Layer 6 of a small transformer language model trained on English Wikipedia (11 layers, counted from 0, width 128).
A neuron adds its activation times its output weights to the MLP's output. To switch it off is to set its activation to zero at one token and run the rest of the model.
A neuron's activation on a vector x is GELU(weights . x + bias), where the dot is the dot product.

Input weights of the MLP neurons that the questions are about. A number n stands for n times 0.00074.
n116 (bias -0.033): 126 63 -47 285 -115 -14 -14 122 -107 -26 -99 130 -48 -44 45 199 -144 54 38 15 -103 -291 -89 -73 0 91 68 148 72 -84 10 85 62 -93 30 126 37 -173 22 168 -6 -180 0 -55 164 -71 -71 -108 -176 0 -205 15 30 123 -284 47 350 -146 -80 17 117 -107 -345 93 25 62 -74 -71 80 26 69 -156 295 -29 -163 -4 -74 -72 121 171 90 30 -66 -180 20 41 65 -11 11 -180 -61 -157 -338 167 -7 -4 -15 183 -121 -76 174 14 159 -123 249 21 19 -81 76 142 47 75 -157 -138 29 103 -87 -85 19 58 -107 29 -57 -56 159 -151 123 129
n148 (bias -0.019): -196 -184 -28 118 76 92 -122 177 25 -129 123 -89 87 -71 -181 37 88 -119 -18 109 -343 124 -133 15 -118 -160 -268 94 -14 15 -63 120 45 21 176 10 70 16 95 -88 -140 142 -89 -43 -145 75 96 -60 0 -216 -186 -104 47 -14 -168 87 93 42 59 137 101 126 -27 -30 102 76 -58 -301 -15 175 -3 -44 -101 -25 48 -110 89 223 -143 231 -20 170 100 26 28 -103 23 -140 55 -22 44 7 18 -30 121 11 98 14 122 -104 87 92 64 41 75 17 -221 15 -151 15 -45 7 -116 119 10 31 -68 73 -303 83 -218 -96 10 21 69 101 205 -119
n222 (bias -0.032): 51 51 52 155 -135 -213 -135 16 -59 8 -93 -16 53 -372 70 90 98 -103 -42 -139 -136 169 -185 -199 -154 66 -67 90 -88 -157 11 143 36 37 -4 238 235 -18 -106 87 -245 -81 -39 -42 -142 309 122 28 -28 -7 11 -117 22 -192 68 44 248 65 133 19 218 78 -4 -28 -59 -218 45 138 257 172 153 189 -13 27 52 -128 -73 222 240 -40 112 317 151 38 -112 -164 -358 -252 -4 127 93 -166 -179 -119 35 -188 -94 49 231 -172 -41 -135 -15 -57 -96 51 -71 -30 8 38 169 0 72 -67 105 -130 -127 -289 49 -44 155 116 85 90 -168 67 -64 -32
n257 (bias -0.026): 117 -177 -87 -72 -125 4 -107 4 -127 -21 -46 -229 -41 37 -167 229 219 47 -92 -12 -108 -114 -38 -234 144 146 74 42 0 -29 43 -49 131 158 203 118 104 -25 56 -114 39 -88 51 -109 13 -9 -4 -128 96 -42 -98 28 -44 -71 -67 156 99 28 -124 45 165 -109 -110 -8 -16 -52 48 -19 158 187 -171 27 83 -26 -91 -32 -144 224 145 -337 4 106 55 45 -53 33 -425 32 32 -158 -104 41 -164 -99 228 99 -117 156 132 -90 134 -126 377 3 -156 97 -123 25 -150 50 314 94 117 -112 176 -20 -78 -29 211 207 61 -261 66 0 400 116 78 12
n262 (bias -0.025): -64 115 -27 -152 -68 -7 -93 -11 42 59 -388 61 193 -71 263 -56 -257 -23 -161 -217 67 -176 -45 -185 -49 -111 -30 -11 -198 4 59 -58 15 -109 20 -79 27 3 -155 137 -118 -73 4 -29 -156 4 133 196 154 -354 17 73 -77 -148 17 0 -207 -88 -119 -14 -12 -136 84 19 86 69 288 135 -88 -17 100 -71 275 -8 -202 -30 -98 207 -66 -88 51 -74 49 47 -291 202 56 50 -30 -83 96 -39 -174 77 89 66 306 -112 -12 132 222 4 39 -51 -99 34 107 -65 -175 226 153 124 88 34 88 53 29 0 12 -142 78 100 -109 65 -102 155 40 150
n326 (bias -0.030): 188 -93 -116 -5 272 -43 -109 -4 -111 -30 -135 -58 144 101 -162 69 -178 61 -4 -262 -218 145 27 136 4 -302 -8 52 -54 -216 -79 34 -8 -187 87 -33 -29 -278 -178 -209 -70 -106 -54 -8 -36 68 -59 -210 -88 -84 148 -71 -99 120 -80 -159 -32 -176 42 279 22 135 142 -94 135 38 -39 -49 -79 30 271 106 82 64 -179 91 134 -61 -126 -4 207 51 76 -63 -41 252 211 -211 278 -128 -17 -30 13 24 -65 -27 245 331 17 87 62 8 -54 -236 134 37 108 -124 -186 92 -25 -82 -188 -136 59 196 14 101 -314 -151 -233 60 84 3 245 117 -27 266
n338 (bias -0.035): 144 -141 -23 22 173 67 -77 85 205 -130 -135 -43 -125 124 112 -191 -20 154 8 40 -56 -68 -59 -74 -133 -208 -54 125 -101 -124 -96 -120 -293 -224 0 15 28 -118 36 -80 104 -8 34 59 210 13 -349 -65 -39 -83 100 149 129 31 -13 -67 64 -208 -126 89 -8 -155 -229 8 -73 212 361 -161 144 -3 51 34 -16 69 176 -102 126 53 -4 -63 -229 20 143 11 189 84 35 -8 175 -42 107 -121 -129 -64 -38 102 83 205 -240 -107 -4 -43 135 -68 -41 -88 16 -62 23 265 27 -204 119 -38 63 -4 -53 -29 -156 263 44 162 172 142 152 45 -70 328
n341 (bias -0.017): -4 -161 -176 108 -160 -104 -49 49 178 22 -170 -56 40 49 69 -86 -112 139 -220 140 -31 54 -170 -15 -143 -89 -166 -99 -11 0 -138 122 -102 72 276 -45 210 32 68 -47 12 15 -91 -131 57 252 167 61 -11 9 58 127 -64 46 12 152 122 -7 -219 77 143 -100 -354 -204 -139 7 131 149 182 79 -269 -35 7 21 7 -81 -53 -184 -14 -92 81 94 167 -117 -35 -30 -290 4 116 -3 167 33 4 138 343 50 -43 75 -28 -19 26 24 95 -56 88 155 -91 -71 -196 86 50 180 15 90 -67 -128 -69 -34 212 -7 90 -57 -68 33 -3 -7 -43 -69
n342 (bias -0.039): 68 106 -129 -133 148 -134 -64 -131 -44 -184 -228 8 15 -23 17 -51 160 71 111 37 -330 -25 -189 132 -9 -94 -170 -117 92 -302 146 160 -85 -111 -71 -99 4 37 106 87 -78 47 -26 -191 -164 105 -270 123 -77 -128 0 -69 96 221 69 -202 -39 36 -182 175 -38 25 -271 162 -214 186 195 150 13 -162 -137 63 42 65 149 241 17 160 139 -185 -58 289 -35 -19 199 -37 -209 -69 185 -186 59 -191 -62 158 -129 114 115 -61 -150 48 98 100 135 0 -88 -36 154 21 -108 -51 16 -75 208 11 -93 -198 14 -235 -160 53 -53 141 92 159 218 201 11 0
n368 (bias -0.037): -77 0 61 -120 124 -266 99 100 -142 34 -264 -69 133 -247 -83 83 37 16 77 -120 186 -58 -78 64 259 -90 80 -102 -377 95 -118 -87 -32 -54 233 84 45 -71 -54 -62 -129 -146 -139 -89 -257 -75 -25 -39 20 11 -59 118 -130 -162 5 163 154 114 208 138 119 -112 161 92 124 -16 -148 56 145 7 151 -12 34 21 -251 8 196 8 132 -110 335 12 135 -58 -149 110 -169 12 49 40 175 -38 -92 -144 249 366 276 20 -86 -115 30 -56 53 -67 0 -44 -139 -333 -40 -9 0 -44 -64 154 -119 295 -45 13 0 -249 66 -143 45 -13 178 85 249 -12
n385 (bias -0.031): 193 -282 -210 122 202 -76 -54 110 74 -24 -4 50 65 -14 71 22 59 -158 210 -264 -4 -31 -115 16 338 -85 90 223 -122 198 139 -90 103 238 -28 64 -35 0 35 -130 57 -61 -176 -98 29 -104 -21 47 -54 84 35 154 108 -8 30 -89 33 -81 15 58 -40 -125 55 207 -177 -377 132 90 -44 194 150 37 96 -25 34 -27 -29 36 81 -126 73 -161 -325 -474 -113 -36 138 -105 -19 31 48 -182 -174 -165 276 33 86 -69 -85 -66 -140 15 0 -145 36 30 -44 -4 91 77 -46 -79 85 51 104 53 -69 -126 47 35 4 -14 243 39 -44 -44 -79 -132
n508 (bias -0.035): 154 -19 67 212 -176 23 -37 -59 186 301 -162 75 -63 56 16 -167 -89 125 -260 -60 -117 163 -115 -88 -51 -142 -4 81 -67 -76 -259 -113 12 227 -112 59 -36 76 -12 -252 -151 105 -68 -113 64 125 -4 -125 8 -70 -141 231 -73 99 -117 28 125 -215 -155 71 99 36 -110 43 -43 -140 -129 -78 330 60 143 74 232 58 -95 91 -30 -141 24 -107 15 24 -4 -185 75 -55 -157 0 146 65 146 -66 66 30 104 52 -258 308 -92 -33 -123 -149 126 9 -239 229 62 21 16 29 219 -164 188 -56 -232 -70 -27 -244 32 208 206 132 157 169 45 -145 176 51

Output weights of the MLP neurons that the questions are about. A number n stands for n times 0.00064.
n116: -330 94 -10 109 58 110 -15 -274 -42 161 85 -88 -110 -81 186 44 -11 -64 236 -149 -181 -57 95 -37 -160 116 -107 205 69 119 -39 -192 159 -119 11 -25 -135 89 -41 -11 77 -18 -174 70 -72 59 -103 -259 286 -94 77 -64 69 91 -230 11 96 -64 225 12 147 52 187 8 124 149 -159 -31 156 -71 57 -25 -177 8 -292 104 109 -140 -93 -167 -4 43 85 -96 -106 73 95 141 56 -25 -7 -191 133 -219 -206 139 4 139 111 39 -25 80 -25 151 -107 139 -90 -155 35 -104 -110 35 90 158 7 121 11 103 -81 -175 177 -24 -96 -250 -114 -60 -51 62
n148: 156 159 27 124 -106 -103 -142 -193 126 4 25 111 70 237 109 271 -222 4 -16 95 174 -86 73 -34 -207 -43 288 35 -61 -85 -123 -143 -63 -40 61 7 31 -74 45 -57 -59 -202 -46 -39 212 26 -130 -74 -34 106 -15 348 198 46 -84 88 -218 114 -75 -35 -181 -92 -12 -73 -99 -108 22 138 35 36 140 -22 -108 128 -4 30 -187 7 170 -15 -240 -92 -53 171 -74 18 -11 142 132 102 -69 -98 -271 77 -11 -23 173 131 -4 0 79 -33 109 -107 119 -217 169 121 141 -299 -74 28 -83 79 42 37 -38 59 130 -128 230 -164 -136 -37 11 146 -221 -18
n222: 10 -421 -23 -71 -79 -193 -376 45 26 271 167 0 -306 35 365 -41 -122 162 208 368 183 -29 196 160 101 -146 -77 43 218 5 -252 -35 -65 -101 -190 -326 -87 -94 141 -134 139 -63 5 208 -168 -212 200 -213 -152 243 -166 137 276 -128 -319 -133 -30 -95 -173 165 -277 -109 147 -195 -81 51 85 185 149 -38 -173 103 -145 47 -204 55 -25 -56 337 34 169 -53 91 110 -185 251 138 36 96 284 -191 -110 -229 98 53 -25 -54 52 -115 -222 -140 -81 175 -209 299 0 -81 -244 53 5 86 158 41 244 99 16 -92 20 303 118 -15 -145 35 224 -178 126 -156 73
n257: 135 -130 -201 125 -74 -67 -189 36 217 236 141 -79 -169 294 53 48 31 -36 250 157 126 -42 39 240 -34 -154 -107 171 57 70 354 210 52 -89 -53 31 -127 0 -52 19 -51 -256 -12 132 -93 -107 25 -112 -28 -65 -108 73 -134 -57 123 -27 -44 94 19 -120 -75 -60 201 41 -182 93 -112 123 -115 50 57 -94 -66 -54 12 52 31 -131 -191 -141 198 -153 -122 167 -83 71 86 74 190 227 161 327 20 -86 144 166 -47 -87 -147 -177 -31 100 -257 132 60 107 44 41 -139 -36 -255 -56 -357 -37 -214 -118 25 111 -44 -63 32 -181 -44 75 -111 -76 27 -94
n262: 230 -153 186 -22 85 270 58 -47 -106 30 141 -17 -145 77 -196 -175 -8 87 477 -68 75 -13 64 -56 -149 -59 -259 0 85 143 -56 179 219 18 40 0 110 311 -117 45 -30 -80 -139 -159 171 13 -9 -54 88 -96 -45 -53 -64 37 347 -217 107 125 0 -179 73 -146 14 71 185 56 -207 -244 -354 120 -18 72 9 -171 21 22 -119 -77 -408 17 -73 115 178 -250 201 4 146 -71 -258 -90 8 5 56 68 -231 83 -103 229 185 -90 25 78 37 -204 -198 21 183 -44 196 187 -202 -48 -75 -167 37 28 -4 -21 189 17 -258 121 -124 -145 -75 117 -76 -46
n326: -118 54 73 314 61 110 -96 -71 -64 -119 -55 234 -48 -204 -67 -16 9 -90 246 -310 158 176 17 125 -60 195 -51 89 -53 175 23 -54 120 -233 165 98 150 316 -121 98 -97 -43 79 122 -208 -185 -78 116 -149 -104 -139 86 -145 -55 9 4 155 101 -150 -69 177 80 135 23 -390 50 0 -41 12 -273 41 -57 166 32 -95 -196 -35 218 273 105 42 94 238 182 199 57 -114 -302 -45 -13 -105 -140 -297 184 -169 -59 -66 -37 -164 189 90 -68 84 -54 138 141 112 290 315 -233 -305 -17 136 330 -151 -44 124 -128 -35 -218 -18 38 -110 -55 111 22 -56 -35
n338: -227 -84 -14 -44 113 -114 -220 -28 -276 -39 121 110 254 -134 -75 -36 81 -288 99 19 -4 -107 -202 -111 -19 248 90 105 99 172 -38 -108 -114 -127 -28 72 148 50 -282 -125 -141 188 136 -37 -117 16 -49 41 32 100 -4 161 -4 258 82 -19 71 79 42 131 -204 -90 -141 167 256 18 -154 16 -52 -137 137 85 53 0 -119 131 -292 78 123 155 63 -19 -136 -83 -146 -4 4 45 40 -60 -43 29 177 0 -142 152 8 -144 233 123 -176 -132 -232 148 150 -35 -116 52 4 143 -45 240 -141 -205 -179 207 -61 145 169 27 -4 64 8 138 -300 -92 54 -4
n341: -7 89 -64 7 28 66 14 105 -270 -17 91 -276 -7 66 17 0 203 68 -22 21 79 126 -31 183 -125 180 18 -174 -123 -15 -67 117 28 -172 -101 -40 -10 55 -18 -10 -118 31 234 -80 57 -7 -79 -121 203 -50 88 -196 69 -110 14 23 -143 -13 44 36 -77 220 401 -11 -27 -29 25 -79 0 155 261 62 0 66 -3 -53 124 -152 80 31 -111 -104 20 -123 -220 -3 -61 -148 -231 13 66 18 130 83 -120 -7 -209 55 39 126 -126 -142 -116 -182 77 -344 -11 61 -45 148 7 26 -39 61 -60 264 -43 199 17 -7 -160 159 -35 -145 -142 -64 17 -52
n342: -235 42 52 -107 -113 -158 -21 61 113 -166 192 -150 -121 16 116 15 -176 -120 -9 64 -87 123 16 -90 -20 218 -152 19 -147 170 157 8 183 135 29 -145 11 -261 -304 -43 142 40 30 -135 -92 -49 -34 -34 -25 17 127 -96 101 -279 219 -31 -81 163 -98 -30 114 -362 -171 -21 -12 11 135 -231 73 20 -200 132 170 81 95 -185 165 -58 0 213 -121 -63 -86 82 -58 12 176 80 -54 -19 24 -133 110 84 68 -207 -4 43 -151 255 -8 147 -155 419 0 -4 136 158 194 214 -19 160 -195 21 146 -98 80 73 -16 -181 -25 -163 77 179 -118 -334 204 32
n368: -129 29 48 -278 175 16 -54 -53 116 104 97 -117 120 56 92 -183 79 -25 17 -8 12 -98 -243 -110 -132 -85 -121 100 9 71 -21 -140 -36 -151 -83 315 -18 -148 257 23 -92 134 84 203 -45 -32 -233 291 214 193 13 148 -184 73 79 69 44 -4 -47 205 113 -117 -47 100 62 -53 -186 125 -45 -19 8 -63 72 211 -106 -73 -156 8 -202 28 -146 -143 171 227 58 -16 17 401 -90 69 32 320 117 -24 83 -86 88 -46 -49 -130 -8 66 -88 -85 -186 204 41 4 -4 49 -85 295 -21 -165 229 -66 -138 -113 210 -36 -197 -301 125 -384 -70 -24 -20 -79
n385: 89 4 -198 58 -71 -129 -48 -11 37 110 104 143 167 75 -75 -250 -142 -88 -90 142 103 -28 57 -51 31 60 -19 -179 -91 -19 -113 -62 -72 -62 -208 -66 59 -26 -51 38 175 -42 154 -89 -235 -61 -41 -290 -18 117 19 88 71 -209 -78 62 -7 91 194 -52 208 54 -132 -37 110 239 306 -4 -10 -17 11 -85 90 259 -98 -47 78 31 169 -96 -114 -62 -31 180 17 36 -115 97 88 -86 -333 42 173 -149 70 -106 175 154 -50 34 -164 110 -123 72 40 186 80 7 -130 -54 -100 -98 -84 29 -170 134 -11 -154 -90 223 106 62 -36 63 -24 -142 -109 -148
n508: -38 25 199 112 121 110 42 -33 227 191 197 -65 12 -65 -214 38 0 -37 69 36 -109 151 -125 107 -20 90 -30 31 -121 -98 -79 71 -94 162 -342 -55 -30 125 -392 306 151 -139 -68 -31 -75 150 8 193 121 204 64 38 -49 -4 -246 -74 -65 56 123 -106 354 196 52 -72 110 -157 -16 13 88 55 -246 -68 -73 -252 -296 136 -170 -158 -209 -117 -65 106 228 -45 39 -89 -97 76 142 140 -12 52 8 137 100 -71 183 94 66 -23 247 -48 -51 9 57 37 -12 -121 87 33 -63 46 225 -192 -23 -85 -38 37 -98 40 -117 -354 4 -20 -79 -335 180 -181

Each question names a token from some text and the token that comes next. It shows the vector x that enters the MLP there. A number n stands for n times 0.014.

Then comes g, the gradient of the next token's log-probability with respect to the MLP's output, scaled to length 1. A neuron's effect is roughly proportional to its activation times (output weights . g). A number n stands for n times 0.00076.

" Car", then "p"
x: 57 18 50 -209 -40 63 1 -1 119 18 -7 40 -169 -86 37 4 -78 -86 31 -60 -62 114 53 -12 -72 35 10 -16 22 -1 -7 47 133 95 -16 69 -34 29 -5 145 78 -102 20 53 91 37 -26 5 -23 -24 -21 60 23 -80 150 164 -252 80 92 -24 41 164 11 -117 38 29 67 126 114 -71 58 38 -145 -357 -25 25 -51 -45 52 49 -87 12 18 21 -118 -142 68 21 -81 64 3 71 -88 35 -53 -51 -134 -63 23 -46 39 61 175 10 -15 -40 -57 13 22 27 -17 111 21 45 54 -90 20 12 20 -134 -53 76 50 -128 -86 -170 -52 60
g: -63 -241 39 -156 -58 38 -136 -34 142 116 -37 115 -33 -42 -53 141 -60 -167 -131 40 -7 246 -112 45 14 25 105 -72 4 150 -113 -181 -193 -37 -83 -156 -3 190 -31 71 183 243 -78 35 93 73 -27 29 5 89 -100 -5 -24 171 56 17 46 -51 0 -185 -19 -69 81 -175 150 -77 154 75 27 15 -70 -16 62 106 -118 -104 297 -114 -126 44 245 81 213 -61 150 -25 -37 35 -43 145 161 154 58 -101 89 125 56 -259 -176 -81 -108 -48 272 18 53 -95 -211 1 -70 -280 69 22 110 114 -127 -131 -3 -42 -26 -149 149 -111 107 -39 -48 -44 -148 60
Which neuron, switched off, lowers the next token's probability most? n222

"iv", then "is"
x: 41 -112 -7 6 30 38 184 16 31 22 -10 -9 -37 114 35 -58 55 73 84 71 -52 67 10 -43 -110 47 -12 127 118 -89 -38 137 -150 -32 -98 91 -70 -29 51 -25 60 25 -57 59 189 -95 -47 26 -34 65 15 22 27 36 36 7 -100 104 -81 -111 -5 113 -5 126 -72 -63 17 84 -69 -216 -17 18 -149 -209 172 -31 -82 -148 -17 113 -36 -54 -177 -28 -119 -48 77 0 28 20 -26 -16 17 -8 -198 -102 82 -35 -84 -79 176 84 -49 65 -55 -19 107 223 149 -25 -165 -73 20 95 23 4 31 -12 13 -22 -91 7 111 -1 63 97 -80 -31
g: -58 -26 11 144 -81 24 152 79 16 -83 -80 -199 15 151 -58 -37 -83 -163 83 -82 18 -37 56 -17 -242 -20 -26 -19 143 -39 -36 -98 119 77 150 127 -137 -42 -74 -61 57 -81 -12 -112 -265 180 240 6 -110 -129 143 -58 -68 -38 106 -64 -75 189 -52 -116 24 -20 -24 148 -259 25 -5 -119 143 35 -104 141 6 -27 -120 -195 35 -135 -168 211 81 296 -150 -5 8 102 20 -240 56 129 -67 9 158 -111 -184 65 -36 216 1 -64 -6 164 126 109 -51 107 68 -132 -54 -48 126 -18 80 30 -101 262 -69 -21 226 -129 73 152 -183 225 -38 72 -90 -62
Which neuron, switched off, lowers the next token's probability most? n342

"f", then "ace"
x: 73 -25 14 -118 32 23 67 3 77 39 -90 9 -189 26 -1 -119 71 29 43 29 16 50 -86 36 -106 -90 117 -129 73 -78 -119 78 -100 78 -87 -36 4 47 43 -101 114 -6 43 -62 -127 3 -60 -28 -57 98 77 39 36 -33 -37 -31 -136 68 -23 -51 -50 99 22 54 86 78 12 -144 81 -152 24 -18 128 -209 61 -78 -67 -17 16 45 53 -15 55 -22 -104 -65 100 47 -49 119 28 59 121 -51 -23 -17 -82 5 -98 -89 -171 9 127 169 25 -10 -36 -154 110 68 -50 5 36 182 -48 93 118 172 -10 -119 56 11 132 4 -173 82 -44 75
g: -74 -215 86 -192 100 -177 -62 42 -125 10 -74 -32 55 -215 -110 -178 99 47 183 92 -89 -7 -41 -153 246 84 17 15 296 45 148 -20 29 20 212 84 -8 -44 -25 -127 -138 90 -255 -56 -124 89 -7 71 -288 73 -94 -205 -48 -144 50 -133 -7 9 162 48 -145 10 128 -126 44 36 32 56 -58 -150 158 -75 118 -62 -137 150 362 64 -64 137 52 -37 12 189 -103 61 -7 -36 -142 -73 251 -1 178 176 -111 -206 112 40 -7 84 137 49 115 21 17 19 53 49 15 -96 48 155 -40 -39 -31 104 -134 -85 -113 27 -50 -49 86 -2 -114 87 -139 -31
Which neuron, switched off, raises the next token's probability most? n508

"art", then "ment"
x: -63 57 -35 120 30 36 44 -53 -54 126 -57 40 5 56 -130 -58 -42 -85 27 42 -104 17 -19 -65 -85 96 75 53 116 -79 -33 103 132 82 -163 61 -61 8 185 8 -49 67 105 118 83 -24 -65 18 37 -26 -29 -59 104 60 -11 -65 -112 93 49 54 -107 71 3 -48 -6 23 2 -28 -265 -151 30 80 -142 -181 77 -64 17 100 -17 15 -86 -28 11 129 -90 87 31 -44 -38 68 -120 111 85 97 -43 -37 -140 14 137 -69 -122 88 78 36 51 34 23 4 86 -119 -242 169 142 21 152 -9 76 59 -94 -44 -30 -33 20 -53 -122 -146 -135 -29
g: 156 58 301 58 -3 12 -8 -21 119 167 -141 156 14 -76 -112 138 -23 -156 144 -2 48 -140 -7 -22 142 -190 43 -271 -92 16 -62 -258 53 -1 -188 -57 57 -116 212 -187 149 -98 114 -59 56 93 -11 101 15 66 146 290 64 -34 -41 52 -43 18 -14 14 93 40 -50 -53 -11 -78 -9 32 22 -247 -243 -65 -62 -17 -71 92 -257 -22 43 35 -125 -45 249 27 -5 108 -32 -127 51 -45 -104 264 -198 -127 -25 228 -91 -133 29 128 83 66 -5 -4 68 -86 -37 148 181 -1 -57 -232 88 -99 -103 -89 71 167 -79 -90 120 10 -133 -10 137 67 -109 96
Which neuron, switched off, lowers the next token's probability most? n148

"i", then ";"
x: 9 142 46 -19 23 109 120 -62 84 -90 51 24 -16 -34 0 -47 63 4 118 4 -4 -65 38 55 23 98 -7 38 61 -19 -50 221 -14 88 -39 -12 -3 94 16 -120 -48 -29 30 165 -70 26 -70 -78 -18 4 -44 12 109 37 45 33 -135 114 -84 -2 11 57 -32 -20 -21 -36 -50 -138 -29 -180 -82 -13 -24 -254 89 52 -55 64 -15 -76 27 -70 -141 152 -13 -75 -175 77 -54 -43 -76 -132 -10 169 -39 -100 -22 25 -21 12 143 -94 169 110 -44 4 -5 205 149 -204 -48 91 51 49 -21 9 105 104 -1 -53 -104 -14 -25 -83 18 -210 0 33
g: 11 -157 -40 114 99 141 -53 76 199 109 55 189 88 40 6 13 126 172 98 51 46 -73 18 74 -138 114 236 -219 -43 154 83 71 -38 64 305 -8 -234 17 76 161 -34 -178 130 -54 -64 115 86 -305 32 -94 103 -44 -33 59 -25 69 -24 -102 -124 121 30 91 12 -33 -65 -71 141 -207 -66 171 -30 -17 -16 -98 -149 33 26 -130 -40 155 1 -8 52 43 120 -80 65 209 -162 -34 -47 -22 35 121 -25 -91 -133 11 -1 -286 16 83 -233 -60 -124 18 -147 -141 86 96 -173 105 37 103 56 -6 -200 -121 -29 245 -141 -122 -111 82 -81 -161 -249 32
Which neuron, switched off, raises the next token's probability most? n342

"areer", then "=="
x: -8 -53 68 -52 14 163 54 -26 -23 110 16 -56 -119 -49 -73 -46 57 35 29 -168 84 -111 -5 -39 -111 62 47 -81 8 -135 -43 -73 21 64 -74 104 -39 3 -101 -60 98 21 -29 183 124 -35 -49 -18 54 84 46 88 -56 164 65 -20 -106 128 8 32 1 125 60 -76 -35 99 -41 82 -280 -118 193 -13 -69 -142 -4 -12 -23 -60 -17 78 -8 -164 -73 61 -107 16 137 -102 -12 -96 -114 15 98 -16 -21 -30 -140 118 67 -51 -46 23 7 168 29 130 112 94 5 29 12 -30 30 -109 23 -20 187 137 -18 -139 -104 -3 23 -23 -24 -35 36 78
g: 188 7 -10 62 73 186 71 -86 66 -216 -253 105 89 -91 -57 31 12 -55 61 -188 -146 105 -5 47 -88 -28 2 -91 -104 -65 -70 -76 -103 45 -109 80 -180 80 -120 -86 -132 23 -180 -240 64 -44 -111 -74 67 -45 -25 -19 5 46 206 -158 98 72 -181 207 58 219 -71 -55 -104 98 -15 124 188 178 84 -238 -194 113 -51 90 -96 -81 -94 113 221 209 85 45 68 1 -46 -8 -155 -72 54 4 69 22 -249 126 -150 80 160 107 -118 38 -115 73 -162 326 -17 18 -75 68 -98 183 49 -8 150 -79 121 -84 29 47 -109 -11 88 63 38 52 -163 197
Which neuron, switched off, lowers the next token's probability most? n326

"ern", then "er"
x: 90 150 133 -87 -107 3 93 -135 -61 -26 50 95 -14 -42 -45 -10 -138 -15 -10 -13 -153 -84 22 -5 7 171 -17 -84 65 47 -94 -30 89 -55 -55 -118 -59 106 22 53 41 -26 115 -11 116 -61 -14 5 99 -1 129 84 68 -93 -68 17 -98 160 -58 -63 0 24 -5 -50 75 36 -100 -36 179 -128 -20 -134 -74 -163 1 72 57 -145 53 -27 139 73 -8 57 -70 5 -30 -3 -45 -18 -60 -65 23 132 -189 -152 -105 9 59 12 109 44 133 66 119 -27 46 0 24 -79 -103 261 34 70 1 42 59 85 24 -208 -42 -16 60 -64 -51 -110 74 -6
g: 129 108 44 -31 45 -109 91 -243 124 -165 15 -104 -68 -178 -206 20 47 80 -208 212 48 -48 98 -129 -80 -32 -11 180 -182 213 74 -197 75 -32 -128 54 -253 -27 -27 5 -145 -11 142 18 -30 -35 40 28 46 27 164 -89 -35 -59 -54 15 -58 -12 217 141 -10 63 -22 29 43 243 242 76 -33 56 66 -161 -119 38 -81 -90 -104 -53 -32 -9 -21 -78 194 13 326 -87 16 -287 12 -121 40 -173 -163 2 -121 107 97 162 -142 -170 51 110 21 2 -102 70 37 -237 45 207 53 45 74 -53 82 96 155 87 30 -72 30 -174 -185 14 62 22 121 147
Which neuron, switched off, lowers the next token's probability most? n116

"t", then " e"
x: -68 -20 33 43 67 109 73 -107 -2 -81 -56 -9 -106 -4 -78 -140 36 30 204 4 77 -9 -103 28 -46 75 -7 -92 94 -3 -109 140 -77 30 -31 -2 -58 13 173 -31 39 -90 -61 68 -172 -70 41 -79 -74 58 -11 52 111 -41 -71 -10 -52 115 151 -3 -81 37 -1 40 -56 -11 -52 -144 -53 -75 76 15 -4 -300 49 -68 141 -16 -2 3 60 94 86 -20 -116 -25 19 132 -106 111 -88 83 50 -120 -109 29 0 -20 56 -26 -104 47 71 78 195 58 177 -97 130 -29 -138 126 -42 100 -77 49 39 162 20 -45 -8 -67 -4 -31 -86 3 34 60
g: -60 271 72 -78 9 -84 80 -98 -71 -101 221 11 -91 -212 -79 -78 64 202 70 -35 158 47 -3 130 -139 199 -167 -54 -104 -142 -109 84 -174 111 41 60 77 -14 102 202 -134 -22 -11 140 24 -156 -137 -98 88 30 -43 -144 25 11 -5 68 -54 -109 -40 87 -47 -17 -163 -216 -115 115 -97 105 23 -113 1 -8 -53 36 -30 233 -84 74 -115 -239 15 -229 -75 -127 110 159 -63 6 248 -72 114 -67 251 61 120 -179 -45 139 158 52 115 185 -160 -97 -21 -23 -143 0 107 -210 84 149 105 34 51 18 -101 -195 -19 -12 158 -53 197 -9 197 -47 -18 5
Which neuron, switched off, lowers the next token's probability most? n368

" new", then " le"
x: -86 29 -55 -98 -46 49 -9 -60 -60 56 28 -77 13 -39 47 8 -55 -8 3 -100 15 -43 -1 -115 8 108 109 -12 11 -64 9 109 86 72 -19 69 -66 -33 -98 64 93 -23 90 62 23 8 -52 -33 46 -56 191 -43 77 39 140 110 -110 75 44 -105 -14 75 37 -130 -95 17 -84 -7 -125 22 70 66 17 -271 -13 -75 94 66 -39 31 54 -57 82 93 -242 93 72 -99 10 75 -95 -148 -4 23 -63 -42 -94 -30 54 -92 29 -29 53 129 14 -26 4 68 61 24 49 9 -85 -7 138 92 182 160 -60 -128 67 7 43 -252 -61 7 32 40
g: 278 98 69 -30 105 -213 -53 -82 -288 -134 -59 41 42 163 157 -122 -62 -61 179 -59 142 -36 -113 -29 78 25 -15 98 62 -103 108 -115 -79 25 -27 -79 192 69 24 94 70 138 105 65 99 6 -9 -3 -214 18 86 -119 -157 245 115 119 -218 116 52 -24 -193 -173 49 -54 -87 78 49 126 -151 -158 5 -42 -120 39 144 -182 -267 81 123 -78 -231 125 -330 77 67 -13 -10 77 -102 -234 -15 9 172 94 75 -20 -53 103 63 -38 -31 102 127 28 196 -59 7 -20 161 -103 27 4 37 38 45 106 -92 -135 18 -116 -43 -72 48 0 -2 -15 188 -226
Which neuron, switched off, lowers the next token's probability most? n262

" the", then " "
x: -72 26 -50 -57 -54 90 56 -152 -71 116 -124 7 15 -54 32 1 -13 -37 -11 -79 75 -8 41 0 17 147 37 -31 -166 -77 -90 114 8 -8 -26 21 -36 41 65 13 113 -12 48 28 -65 60 -71 -91 43 157 87 0 2 -26 112 127 -72 22 39 10 -62 -20 30 -88 -44 26 -85 16 5 -31 11 144 27 -265 81 -36 -57 -21 66 62 61 -37 6 54 -126 90 -52 6 39 137 23 -27 20 -39 -15 -38 18 -12 60 -121 80 -17 65 145 20 -63 7 103 96 21 -132 102 15 64 12 -14 194 -39 -12 -39 10 -70 18 -385 -2 -98 -8 10
g: -53 54 175 183 -72 -17 49 -358 156 48 139 11 57 -61 89 71 -80 -40 118 -5 -26 -10 -154 -21 -70 -278 -245 -158 140 -53 -45 80 39 24 63 180 225 -141 -63 -49 143 106 16 116 23 131 85 154 33 -29 31 58 18 -104 -211 46 160 -73 137 130 37 70 -7 203 -152 41 30 194 33 21 -25 -293 234 -37 -191 3 31 -29 -80 85 16 284 118 42 -6 61 -228 13 -124 64 -60 -47 -42 35 -41 126 30 34 -128 -43 -250 12 -107 -70 -126 -65 111 -192 -74 -76 -2 24 -114 -169 -34 73 -108 117 -212 13 74 -31 -37 -162 136 118 44 -39
Which neuron, switched off, lowers the next token's probability most? n368